Layer 5 of a small transformer language model trained on English Wikipedia (10 layers, counted from 0, width 128). Numbers have three digits each and are written without spaces.
A neuron's activation on a vector x is SiLU(gate . x) times (in . x), where the dot is the dot product.

Input weights of the MLP neurons that the questions are about. A number n stands for (n - 500) times 0.0011.
n3 gate: 588372530577542366389411536389686379523472500447507395341541504593635562515453643395438277399606397723715504391624471675832324895640839324404436406409536425500441433530402373437504403311512444429419571442574595446447698485380653552470690803433477458448700721341638453370434539425629504613438375738584515545697377708582566245440448420638634658470256447374382448540518478445322569403539
n21 gate: 507500629449549437450605354482428531410603368320520558552360374500592493410736630436575496702550482471578543595337510684299521335431602464615566359295697444642493417637388625545231514558629322745551611513155454539504269608445500809320588529594433592514609605447485558577610460490575490581442239658421651405469661504493660507553441504290549486273656564548734507408319333527472518566478
n24 gate: 532419516490518406282507547569699726540334542507607440557429533545667421308540572519475433706336421706610470468503389728541416594357549553610539464405589481545583426678518414497396517513533464641357654506487408583575477570519571605506591652439399513663647691817462569540573135400595590448453564533331552477590616588513268650319720368517394367455577513456392519472371526443529490516598
n38 gate: 397455281516482590643441432539432531454548356859562710478370533434540531629622388540379487639349468201494424439536463503358513587456513597516557423485449608623566519643396406642447641392578370190503601527710619575414500543519563419434324529324532674506484559654490450512444581614597544708487503467565436558396523433396517428455624665621456484214621523477703591469605586578632643572513
n42 gate: 509478460404454409617494479646548585449397567509433618488630574383464354432368578671327276407428667747370442484739552367430484632524588541519581356403467622543546328341596274438340340423382627411412533396472554497572721500476546540546545411491563450383676404616702518545537538615544556585426384679554647233571424619726526586491494358497494481494595535287438439434506478476601554568636
n50 gate: 410306351734585357600420297224536530306320518544474369663480545500497470346487490418596458466555339751484514439581380560441314627381700596625372619299421476547669396662475517436645305524393591453417393328773541406517476549655497620477523507487319503560630483558511487559655308294507544340510550559486466466617424411584676678705551486518389595534632363493790543612493500543462476530623
n65 gate: 748402609676435438210753624643633664564445349257250278523605420627504815742485457451462431759685595593549548644270427577352527544385328548576244660648339500481569538309584496527530456252488337434546599504554571540355563600735515469257500576342276394508316307535576549549511456566409678575343649492397449366701520347697286664680407520615755438550492413545443508391428543553476428577379
n67 gate: 676551625343491532604378579766493523441478185483483444553335399446385414426513466471596521339435435475365469453700513460697449586643435259622439653441324741490394497788617372510437490416420696400609471406543596420258386678503513556540484649443377325262432465473573358568685279453548517415542410597510466346560514575443415315545500555286285483544504524347411543326573490560414382661412
n77 gate: 412571511562618556393554417588493364600429621372639768430668469633507635518565616547621449749783333457544234406442573541685328380482590420561608511569540414600372626511468611325518473462500478480511480565625280454316261619635389647385609363563492209452459597277524609615548705153565452511743537262626624292530546587418761535468705413614801466608480519394332256554566399548462553511535
n89 gate: 355476578419416381494556669562553385500514529561468614387473534533450479518718555424595651521713628456582541706581574491509500415512439660426349448568506297670476401569579614578456618559444283551417513390559402293688629425450350580533515574545540451563470647360471515378355454337500704406413453723435518530515265415476632453589557405274479509367471518490576318518438293538604457578538
n98 gate: 612292572596420477830653533686513372320582440424534413632325596517497393422569441480584586671510559460553422355653581684450318426514583556369641220627493372633686398493568620514547599535398455427628321510510528669327441457477459639350517489670455517371621607337589547404423520414503562528422395253570462159613370486503561408471617350250401641555418409518446289410379339635570563422690
n117 gate: 590601506295541530304360454487687454396416190478466604428629689416488411516476560271506701434459561586371539396520515484414629461302497410416478449482580405587392350509426432418521559367419469533410453382674510584525561591497453426550629410488459554438519324551278442579682404522481437777425506584468456411491394500575356477718459420430312541494466612583573285396463359756331626616621
n122 gate: 665479353755500584644454719482543460697702533316523606561558426463550604595642410520634414490417570389710472397418449520417600455648748552363428524694485431412301656703294605592540405532289483747534533628541455511621545723427374412660627416463362538592486592625559467507456507404500565690401655599563427195592535455486479458422466507634647576562612573164557530333540476611691423588500
n144 gate: 393548445542551497605475440524407450535555622659320533443466683416696373490480689391433379493548324529371539627681557531659565558601531455304193455597518538537470284739590392585477556535735589482607341461581698581428462349314683530662470622537731348287600373365574297559520374732441551311433366563552418331653507203480610440587456549540350544500552476385675402649513500537469545517539
n176 gate: 576330444732366305791456507608551503529523553436606360514479507660483493424662617432417650535468593533684620458474611647627461483597454536612504461517545352580517573511625223290695678558363405213376448365438604392450600467479577386458568504510351532444564569539884384490497720233493413294337718496579550592598464599703419620527612400207584380546508311485496521483651426355575475664555
n200 gate: 493400412481510701395663803800554489572626500619482561420533629376536471558450389624295630639459478508682473404561590412597533410406496496677452607486383238442338485684352440386436318390515390516403492285536735545467474591579463421351450500569385329405526553381325715380284584717571544504633370541684337340591602548376098530490467653395548441673787422341435351471464731392656605394561
n211 gate: 421288300594503408253594520453490280396427390652503435472528489347677281490432504388641478402606340438486583479376583702538609417435355482522574602582586697653393646658326604343449681554522623496445656574548561453532429272620528600260514583444695464545185402546599503581376414342721430316714597493550641358462396571427518833387468596500577542532409376459588597490610559541564543229471
n217 gate: 586413553569350657411635555353582388713532659294363182526447386669662611421503386626700420660473459444448410403399677400643400333648668422510597567431390476633638437480676555277660490459411460628484440519460537558480435503497360474553572531556574320490598687361641549519451735600524433595566408445459433439656760412490698562430310520408540691460671605465535447552382423566530500328416
n273 gate: 435470614283452406508641275515518609420689416563579679252625607595375597420333240643489365544534436600396355389404544672629400455377448658367474429514531559559213639496638719452478603470523345480514684543336751508623248454457390547346557730390384597248496595649448536457616304434500379515355703614485485500533799384493496690409301369453331593341624575395376358410648441319451432540638
n285 gate: 619422470528594434418486477582425540469678693510756321616534483380487533543513571539428556594368578475487653456413771583464480665418358479465527703585493223487675370500595565470523635486321248539493600484533551552534462458552580371304690404500581330497320361446645392497562503779391550466566480552847598432343631402647430645618527476412490460450577748581521616565533396576425710480741
n299 gate: 597372427598619689411541514545472672384538437588585507457518376341553543550500471359496549616769345443496353496504557728752584370217335563466584526632345441449443695624452425507429519369463522577532257570532485515515674406560384733146557343319474707327456346636662354525457386504478442688530568721504434264388586787304519703500660215569417405475571541412553590596528475443559261464394
n307 gate: 691669607513603396533463625626431503566543630422604359548523657398673506260403448462510561561618444581575533529517643587705351470306422418630526467431390425510386526545433437600475483400274367579297425596414461517624322483535526554381428728580395641321347554533741440344525546555309854601500621566397565359452480559423399570521474566507539451607451464520439628726611500541673331583581
n309 gate: 328543424531472478520353749416426464486494489680458526559316299683590510631487560554487314536580470614449790596490636408513493432435603699632536723371370391546539634573599679513529391524517609419481521687360648395270329697564526412634490321461440473660293350457507494522342362520544612697422497398656430533602595410441586534606391537392559434556543604566718549420361553694507351487723
n317 gate: 622574675553490589522349628018400593369507476644525571551558583471567482431528265550572271551552278622571288390454507493425482507514732519714328585532527621294500442504565459380664451654425463473600640402507177519445396504664362407380461302569360504413548685541722404599421559548355664559262500402361434493482560507533709443490321411716558394471528352492569160628657310579467384583671
n3 in: 467508414539542676477574536492467368458671314417354500323313415456140504785359349431353457392523382602387562545636349574660451426515383363481335410372687680589632578695732638481234600442573601337518496432423253477515435593485288331541431523511330390700406577409536613504423347549519463307268367611381613519474580409634613400195646504279567384283398682504445400704310504566489481537512
n21 in: 503571638490663484390590380373664718417484464480641490523406212706445189450387473357490311667435367528402413392605431407647601532579520401331416611484564611530365739628358548262287465490569419429493518542378596541270210517686483464443569576470442622603802615425529441523520414517357326659556487486638314517420641412570490479370500507433426436540496626458468424399480634464446514570517
n24 in: 372430599612488206399516324493453406644648628420484590437344395481500432462503682297447327706474464623491434599748656592345529326394644308500490449612344660468513541608551582424571549464510500625612439653475481552526574549419297516582497656478481406576693566629435466485646358500636484474378331588356442513481533545456755703361567451547525631420503542413470651531550335434581399648440
n38 in: 491568319509423618519364545390345413513523570497413363503393684391494557549606722530677465534466453644464484312449241442506543428470663503563426577584526438424548530411411497644294503671682466432635435335418506487512341566437427705549557547622531335464333535497218470680443500426503296392500416676437491500439462701396474528605298459484497368472347382578394642545482399359547534549462
n42 in: 637564500647359437292602694390565469509360459327594559529674509443452593190377576517423309552664429561500350532684454506588546514320515586524619436429318526405457405378552348619373434569548593565449568403534447473588568494438509546655590464540632371480459584544371460441571544541636474509578563455387485309650349447607497608596451382362538439488361532546628661472534390500506476451612
n50 in: 649575604464374447655530469535513495456434382444453500510412530524420575403538615590370467553503462386585635649486359452490415643432452511464529610500528548569620558545418511561565459467639537483430441577534492544567327643554608503352521584534428478458599349347514277549370588649449508409593390516614511573577459425553619272780402446534595609439616406433481631596490436451532508616411
n65 in: 521303587418605824381530581622578532630156406408419426518569496346472663539640744602333409399397489542807466340470322496496460609600522352653464277546330525597657561605646637504652466395627460615475604601257330478452352377553507439705496548827672559522529515467810599531390548573349500350534436444325661364284474555420428601428489478645543515431394471408356529373574399546471637554402
n67 in: 435550434578669583538552530340411475432449395782543418583450442320676479454642560570512458341500624493470442443646503264463603612460446462712556478521397538618543646459562327544543322600567362543460480572327487481516494335506547503671588500801449738463459400519666454500485417447459612750646574539545576272419484642463614468755647430398403575434582471543559466384515259482538433500520
n77 in: 382560715715424639579391415774583517384580611543497565507363453430329596416422507462414585433678518478524449383702247300582387596434493712569504536448526532455358643422619688345452496213388451391521343551736522540568267576366482791545359449493635414587400533521561658422465433525626605511533597580392404539546489718546511362537676554511384256341788564437570333709534658507496468507768
n89 in: 360467648619469624556557460464396621506594479500457495422391460500500412408453715553548394598785592391583608495659452443503492495465437366362401387516532450522443394363441542530340638590517412506610401437546625514660297540433666422633380295538470461579467415361743497495406469484572535478455416556424500555522503500533469571513620436616541489492503769621560400497529410358422548478537
n98 in: 571313520712613638330530607397548430560497556556694544497581547584497634571560428390497531532487378459592520435422494438490624568346303799363588579602715690729478455366347520513471423587527539528558455556574553480582467466440601538439389367497480523410572547404451465415484553422513510582254516507403638530526503681675476392036360387424383595379514649345527552611576604337477497755439
n117 in: 444599595582533563380638546513605438441449514583472608506503523682574503400500637561702430532349606693488408395540544522429436509491446523298516417438689529613456538615434493408491457467432535513730476579466316741558484297451699475447398588598615645491647497577448621439404608570594292391762541467510474455576650304440639261503433503393374408529572288687251368537435516603481666764520
n122 in: 638463295543505573519516497492566436540665573492530482598536363639510586513533354437531519536463418340578462552465467526401542505602720588350373508607378448495495608573461489503421366476401591729342563502600553615471426535566513380621571588580408410495516379487545518505459530625508637618516454564311605482536471303583530315544518714464381612536517482319511428614477554462492465518492
n144 in: 385375413481485395681429492413402422497492543463534577492489647492526397476556625469570332405540395439428402460505466482551614383331492435332553226528430561649542403476582375532384669486562497455531447442445390522455565478338692549607428505503447554484473470562534482337575420484578524393396349603362367717403508586605412503302474648536408410429394508520500456541466476466588449432470
n176 in: 602587325379484584496472473581631345539715601427503480626562596643363285435566372630524371473312507568520696604332510626453517539541386405348634635517686614374432541628487419449550617504511572577527649652561483193698472376389377797585510486463670517534503507326325379543409627665483558583361588391644587246565408507459439383555644507569390548373556493235334592346597617234413359612632
n200 in: 515353421606405696436541389689496457730575428560554431302865484656534431644352389645519508285436452537680134622582485563331547459612575307706272496550734279531527348445548395516661399828557441588338262349624672561361292386600559368465569581590599388368571472480334454617334582539604430536602403540778401436402613508288525378705547464475625468441338305405673481355135461454540589590668
n211 in: 485668381525583536689522445360294403408336697560520422488562543621439442621354590434456826500482488456433417422429482533456596441550491375635431608529456422509453642416612549539503482442552315443415699560541524411518530460616435430278517445600554563432521870446574401336459494375555369590605459549604788452506500506349488540438539379327387563557506618425469644497497476591572470562398
n217 in: 535547481540441516531431538324484486642476596578505484467544649678438505451591503546272543630444404633422577606414584588508356487601480477440594494430473522643462585361412466376635577606429622318584524388424435287536472263543552522495527557604503612547631615321608495527467642453599343489380399418577508520478497662359589409458428568366577556486443624447506415597302530734419497558437
n273 in: 390195446381493385408470559714395677474555496485567500297611779578370363375531641479479737328442526511377608522627486461451464432351391581437410308482565529429571443428524537504377634656585536252641546535365489108536504322482489610636528260682562511518602306511543693597260483464408450453399436696459623478482360686572511507452637617405647334313664748641674493290528399567474415586271
n285 in: 631607587562494422412696423582724408538491410682546577579450764576658510553554373332562403374426422444397466483694487612319510390477751480592460446565274751404680569557444534483442376524544334426523518321530534503436646565588411533487565391490708540516671555466313513513376462407564533581225405234589463665718350608566535469522709598532477610610384561707500461587620520441507660714576
n299 in: 693353524675291309403493411535655440497555797411407599430578594617586477386402503543337663561462806496513591497391553638417412407413582493573514807603435483463307393466592493466507395619437249439198475487640348587654566406299557600628549330665681476503414553685581589552520603598428460473535577479427643356439358462595669510298503421529382412361706541493404426457411459394545417567451
n307 in: 635620631494473495548485565652389723488442409471577489434517455445655574535343456418526673549615479463426419620406506564528360467346439494611491526293274439442591416480486449343568575371360494574326407592592459652400399515514503509382463738725447462491438473612604435469178437558556593673464483551485623662462649388454524500519491553577552427477497594466323431622528570483618518664603
n309 in: 442672464563467565307384502450560528553515425495385493578508587591423488449613392535558609622448474471326558574516651475550551447585425437403354449545573477601425424508498607513555540508584554495530511515432619419407526442689401410551493372665461492454361421624420535426578413613534653554439410492492317464602482572469322442553569443390564413715494412508484444383438615382448678579383
n317 in: 667425297636345596722724533535546467413378390346520530383490517537322411222223490569513419278198479415322458391479623574592442443247490434691520548338615398500530537371586503355510343427490608407477396536617497663316541521586507264466615490510339421359438472538496408480513484639397605486721473469562572613470556373500338476510287479446355449605592335557418701352490503407603427386613

Each question shows a token from some text and the vector x that enters the MLP there. A number n stands for (n - 500) times 0.0094.

" is": 709558407360636383373601388664403621448407293493453618691475512410708494462363443643387590730612540568452433562656368503395499693582594414420452431503530436494650582329591596410675550572615657448552456610600359486668536587520541516543575367443510510624413226511546434494561722617626462329499367407349434768431614521526491493515536522454404558436526414363616530398502348257387461478570
Which neuron lights up most? n211

"ur": 596654402496526522513624570721560587452374251477521524551414681516520269519597343439550640512555583428481538527702389635504436587553531382656384362526390521454615535253478594426650461549452615645511555522287424337469418564327573489451743459580505561466446269385518373615518686634605615627454427400403509668482534697425612537460720601512466569565345717383500484463482298577527400460373
The two highest activations, in order: n67, n307

"_{": 508588463531597383404508566643446755489457480531528440548711426439583368632488438402482731612637661571334517609614307614486420513580521391471306584360491430437515489423521575578504476597458509576487516428525428569669434346529630516450408610528437787503423278586487546349544775428556514416495378420422315803409492559554725345294585444486213637536429565339469467501508379454565525504504
The two highest activations, in order: n307, n89

"c": 530407257442508397463434357660665613482414244430657471573714480476386420356400399639589540627548592635367497607600517438506514627483553399464430547451364469670552578315485658614302509571463519558501341518592384588698355371521545392575546558573567683538410275490502477552636601617587440572393353312509563690276551471530713389480370544562414428439578453315467508371696498332519513584553
Which neuron lights up most? n273

"n": 579535260606576344328419511489461522414295346635596492437478571420432492506420404721633521604404488645361507457619436462537457557520637402423273595274582383514515372369431550527365418558605652581560518585555429466557579363461543477543658615502362617428577430430506464502586646674643491333493247608309522639407543542308744592479594610492586369501419358328446332453308599419429369516633
Which neuron lights up most? n3

"ung": 523644443449436587481439611635390388455331428431456652680622436451415311442469395637397576628662648530385596737511352554572435508694495423473423579584488506571527481371475575405731487500455516471653541762504348644577346479542506457349507368506659520538549363482605440382580693598608553501552372583421409635404675585365799426230498506458278488487460473442329482603497589638632517402457
The two highest activations, in order: n217, n77

"ording": 636548255492557451525439508621415593504263369593617639767540519591589483618571327586408660532491630499343503449627398536562529511751493620403292530527440550461571641347518492573487487399481600519697429606491754603627433480609631556395538546541424508583567267484457369379500760497552583388481417386368388795521424372506628424501543580575418486617328354510469397412333451471623474548411
Which neuron lights up most? n299

"ically": 671580454531571426385504462675420592311460461595573640657569448608634518500660517706219778563574678431423501501654509610622534556657517482402459521461610431425623501383458618432551508514647398453664421520597499650684416546527708337491594304511512518638487335475432482474601686574656562256394357542508527752294677452543471504421481543501428491571536443337528389422415385391607491422610
Which neuron lights up most? n200

" at": 762703228417685611481586438569487646421401415617345564556600639529734478467502387422396573614452668606302562502665419458590452566689593349352452566523453363607564508412551760450578543550441586544613453648394429577656432508542533560509614409527468443626502429472612539401541766617631626476523392450472444773545484663438552508491586684383562552540512431469425555322515407332613457477649
Which neuron lights up most? n217

" for": 591579218414536539402457561601459602303354409464377548578572672484668352468480388507170609681523676586433500622535446550599524596655534407330371485487469560639586564408499744538361562532536587564653465647455503470644521621398438459522616350391397464582652428337482586448552749650722588457483576390505397765405535679378535656419552504451429466596432459452459457491508435378656410444486
Which neuron lights up most? n67

"ess": 640636453606530529504340449491567416455229629495404459545338462560285285706417304616378572512613610374349473579624527592518664348680500370432372645535479442392455628389518578458385527637637658620537435555550399553669462496637545425450723562580512663522503305453457467440540549516620427540447425485377587691310531406529716338303400536342441502567519466490404457552279457508580406527342
Which neuron lights up most? n217

"ut": 701472320607469631488318420753509569277259399552544626615447651474444366502545473666464476593510553544328604493504486463494584545406406381559452584581696709426584520363507649460674500551523426416564398561662556578619568495532657509501553427344526531587683556427352436446727675551741538532365385484484570631386476453558795312452494696412395416555475487396505314509463471393445472400606
The two highest activations, in order: n117, n98

"ot": 812441370479640606575426549562563592338262589485575369543429536666450473495526380656510460575561611503227584497692488459567477548473564353665441557512560659459757408297417424570456557474574542329536434575528463515733386440590504399496577446432594535380420467410529421553577701521727395500568342470433517857444533506503673428402614447423331643580440391530407464567663529435456466347577
The two highest activations, in order: n317, n217

" c": 561410371504600556351408401676426741382176430487499547552715585452526360452436563628552553582569623547397666563734454647381434716701555406400279520542393317629559584365552584518415610553492485600576531601453436502657446418506408534486628380442552455585491397566498491559506678567749539559473337363320468865539533526593578446461531522365415420456559389406515494530537481427601439508650
The two highest activations, in order: n89, n42

"is": 562522357475680516406409481588436536338177288688575406637466439466484349510410368731525590454596545669448628565502364429557572487569388440483331678516508598496566572381487467368552496526504500505603478681556473651388442631567368563501621432507497588482391254347550443527546656531521476300405301527321494546280397461698619367516385629547592482539358447254410373419629450369351441556486
The two highest activations, in order: n67, n65

" comp": 457491425536460520467502394484421600513174316664490634570609474460630347485451414591496637546648678651261526462679383454543399468537490574304287540465545561512659524442350467529478491817454371649603544595536431457647452530536543453409618498464437660637441478410297411608576759516559535538401444608426528672511578427613662465521665515600307482445407472335494422330408435290585439626554
Which three neurons fire most, strongest first? n89, n117, n50

"ower": 652419379630576567515404628563522450437291442538581735583577540461459551709604425488215574602694444540322548533499347653549446539626441425473350658550523402461561649431483592499447684581544464657519502611425365731662390490411596524572594445506605587461611289582467405472478526611618508492456403499329488770218616675463660525531639404482419565567355522400455556322386464377553495465661
Which neuron lights up most? n299

":": 533652350550646377434485499586332645448203444541464527742610570511650319516545497665357747672673726575439548459713363508574428565536578429559421523586495509458566474447628627592639491586583530461579484547547520473525584448675549409444478396523470675632531391448427494479560677597641475612458421442477448710485487594442272646418513688400403468621465208471376488453481502377541300342585
The most active neuron and its activation: n3, at about 0.77

"an": 455583433436419471501434543602490519339306432510530452647435419551366337501435346618387419487315548591517618435681434607548465560396536474462419716756643443498586533399517402364623363536497647485630505484588331641731521528448356509632596607483457482451360305389551598597558746567776508406501366280506477622533617586432516383395564767513359488504619420415454340421462640361511365346516
Which neuron lights up most? n317

" who": 598519356577599460485486342577268477348306356595523470610479460577649329468371468560196647576648600466400369486641391590517410619535615385466464537697461373613543561301548675525574682488504499589703593767574404496490401575449532491447594362472409398667467257391513421582517767537683520471503328564535499614328400517587585574415549622547513540511415459368437424520616637373571428535552
The two highest activations, in order: n77, n211

"}": 628602389432610435457402441631496657454374497583471428603708455414569497471499433612404612600488692536488650572563599454396465536676479355474475524532483407491549645291386654566472470753578629578660451574542463494551492495463511486531435486598461709511580418409509433444521572537713503321452400376462426920422470491451549426413547499646177499578435543145317543518557428440544659353588
The two highest activations, in order: n3, n273

" re": 505508502495797546396539579620495563328354414570545517585591493383634264513461461656388696532609562500296589523678393652523433594589668520374388623650452376446667495402468616461487587636612474515640365558567654471618291464497431618523508551533503511574550433340462356482560818430699655423477419534256442705476478463528693521469604602418447440446428482312443688434447422433606449532617
Which neuron lights up most? n89

"here": 584611310447531536444617431404505613400322434499567468607581470589460521409483459547244553681608759592409486458562328709532341498487475350598476564500547400649601684424436704545544588626618549527722491657421465551650324587410551525505546560475462663560571198699408423491538698613688514435570344427434454501395618525525565535393593445573592609527382551335372338485350587372482378401638
Which neuron lights up most? n21

" d": 618684446697528591418370523562418580404323452538455446757675537458605432399486515654548511688571568487302569569622277642337372545681598403421252564451307471471611496565584666393526511520458474488607540580374359362612430392492422423538589481493526670599495332482444521535661679491715456464440329432388432774497530595510602413441564564482398381357514513317502532352356405454670457431592
Which neuron lights up most? n217

" ret": 702465342629678562535446614593380498207219485800474381493498442537512393358373454670530658670577601486425474623617399669565527681475598387355353523542449495604604540487517678590485572638599593502676624700339442609679419443587494492611426374661384608602487439491298566550475679565568496565405436566398507732465506592521703493462518570544434501497480525466488444479380441348575487525584
Which neuron lights up most? n38

"(": 503554370564676386314621471532400629481314435522442435617654526346532279523594430467431670526681634677391527517534232830395420583635461532547355551482460427591439564484488624494544483584511619514563465540558401528559439484485425358525422493545494509571470332443492529337660707504709489360587204421558466759423420573547564457293579546458321578475509368297452446504523488309457538382631
The most active neuron and its activation: n211, at about 0.65

" was": 669564338384600457485510398674405533415345386462552647670547544441723295565518496603415633621615544458317339551613409497482525720545515386382447494511503470597544568282598660447640510496624806425543559628567498458732539634545593511656546371431482505710517366427426450525618695559733525482521408497287482727425622543493559625424527599417439480516480457464456577457393327262535546542555
The two highest activations, in order: n42, n299

"ah": 691718433447423499549535520665477537589301492493618604519541431453530494445587466498364577574613738424462513645692504606560579449654483469490403615779510445436515556346455610697625386484532636469633514677505365661546559495527778409542552281520664525581491210496554454581425677640558419507427411376431438736364584648538459335429681603452498435519494713481373429441526534399600563577393
The most active neuron and its activation: n285, at about 0.95

" with": 737532283463592460469504573583463578454290319480423546588456606405684486397483426482211636734601663564393449565594467533610393648651529309418435519503472396514546514413434600440457548665546501557590466617570426535570476574431551487555663393351367494734592346489518441493535835638730599344508496446450498686479521677510459509519559690465451402503479333305523514447483394398540309499653
Which three neurons fire most, strongest first? n176, n42, n211

"ing": 784625408544430533467430447497561504336302354439482658565481614701536451478614564567226576678650716544342493590570571521676432556541424478548356540591465662571474532331447616485478449547487543538621458501653341650646562485565393429539559429543459572567484355431585574603601603494655504344395367478584407781320556543498644345433523522585513502701497208360473462555442423360707498402550
The two highest activations, in order: n317, n273

" deb": 661556359593514563597376542537309495392336469628557555566621525426545113504521503510493519516575643437343492494645312533484641737467400400318323511675408535544703520417525672478500390511449519455700429667431475431525281588480580485503431500499467741546541427480377414504715713449596692359551443573446562668501462445513588660496519546625431512306409323396385421448455359383533483595451
The two highest activations, in order: n144, n38

"S": 562554382653604462463503510708486610293433425436590486582599635435435414444468576571399588566539525667396467786689249655528466583474533449380357642574512347557507616501516603574586356484583601615601584607443471497642461541479542488442484444485331620636425428435625482556703661705752476564475452475450444731474459612442573545252542548375423442641468529428392487457566179388648407349625
Which neuron lights up most? n24

" un": 572498386554629551472584411539486624285376483532561476555576573389591300454413451564477619489485637567335529380552238549454485545664502464355187642384488457510701384484526562462454442712596508529636541536359265446595420446448440530445449386461427542589480403436453465538703819467573609414625213333388437635469503683465826425299511530448456552542495569416477508416525476419579440485608
Which neuron lights up most? n21

" have": 706527415459575460442573371656415687357355345440405488670594469492613461386524395576241737644512489665410618458648428508513492597497575398448406528532556405514621800302435616441644556555606499406606420719613525542616449555510529440580511351386529490496547290511477454444598823519817598353494500462367542704432508377564485512415442578519412473514372424350543564445466386480516614590551
Which three neurons fire most, strongest first? n65, n50, n67

" and": 787595464593586414498506486635276507391316323546551525537635498429727493414478438608265777626550680640420390523585302485477315561607534331444355552508594422526531523391403686461576624543634414603565535678468448560554492641539568551542616562398432561544485272500492424443545748591793435501615574459575485644466450494538627581414529607437476504394453442433369485555487466325572324486660
Which neuron lights up most? n307

" res": 650581398470577414529514482565374684272305378603532468593739576441556328506607421607488642704525516557290400555557511552511620600728472473432250544576566398600649672416465575534516304702674572612694513579364426583529455336418485512565636484454359609563468527478403352564584555560730472492393477507357498639558572512497736450451584543350438443567568557480564451431407260377678540554426
Which neuron lights up most? n21

"r": 593589359565663377510557543688366587427383427485451677545610596475511407560521353651287500679432663539417319508604335649594639672464543429418252576571483515446515477399505581423512386517525568553656495612561305362546472467475585455427659379532471549672573494515410540493456820744771536481489292507340551692448359576559608541512497654516449476563418347314515541423565468322542455437602
Which neuron lights up most? n42

" pre": 481455293539563555493462486546473671471312287536481622534536637338664268380448348631496765641592556513429489489783361652540524600516494410307416565579521513630718498426477594455479393571469518629620513467632383527631358540566562509540560586455442493607488470288408446562576683479631583408503344672308510769561401542377699421506435427414422527579489613372528511485405350332561344458589
The two highest activations, in order: n89, n50

"\"": 640615333488626405516538462646267591525386310567558582596552442479438322529583450642296560655591668587378357456590360559433368617489603404327324594554519513514463576465566652575431474599545567472746417569541488373589458453427551539510558412436433506708532436389417351485555705667807599530493329490443540751523346594540535659353469622513365476561299373505410495597511434315602401436538
The two highest activations, in order: n38, n65

"ia": 605701455480536401335407501559427597344318359427522394643551676495554389573515369616186613477430697567381462521700466419586434554480600294419440706613521403413615485292358580451613581593461514358634422574530418555628410508580571534413499467411578643568531415569374442337654629631698454392393363513446427728365570655629568530465535536528488496703467402316391441528572322483643482504471
The two highest activations, in order: n285, n122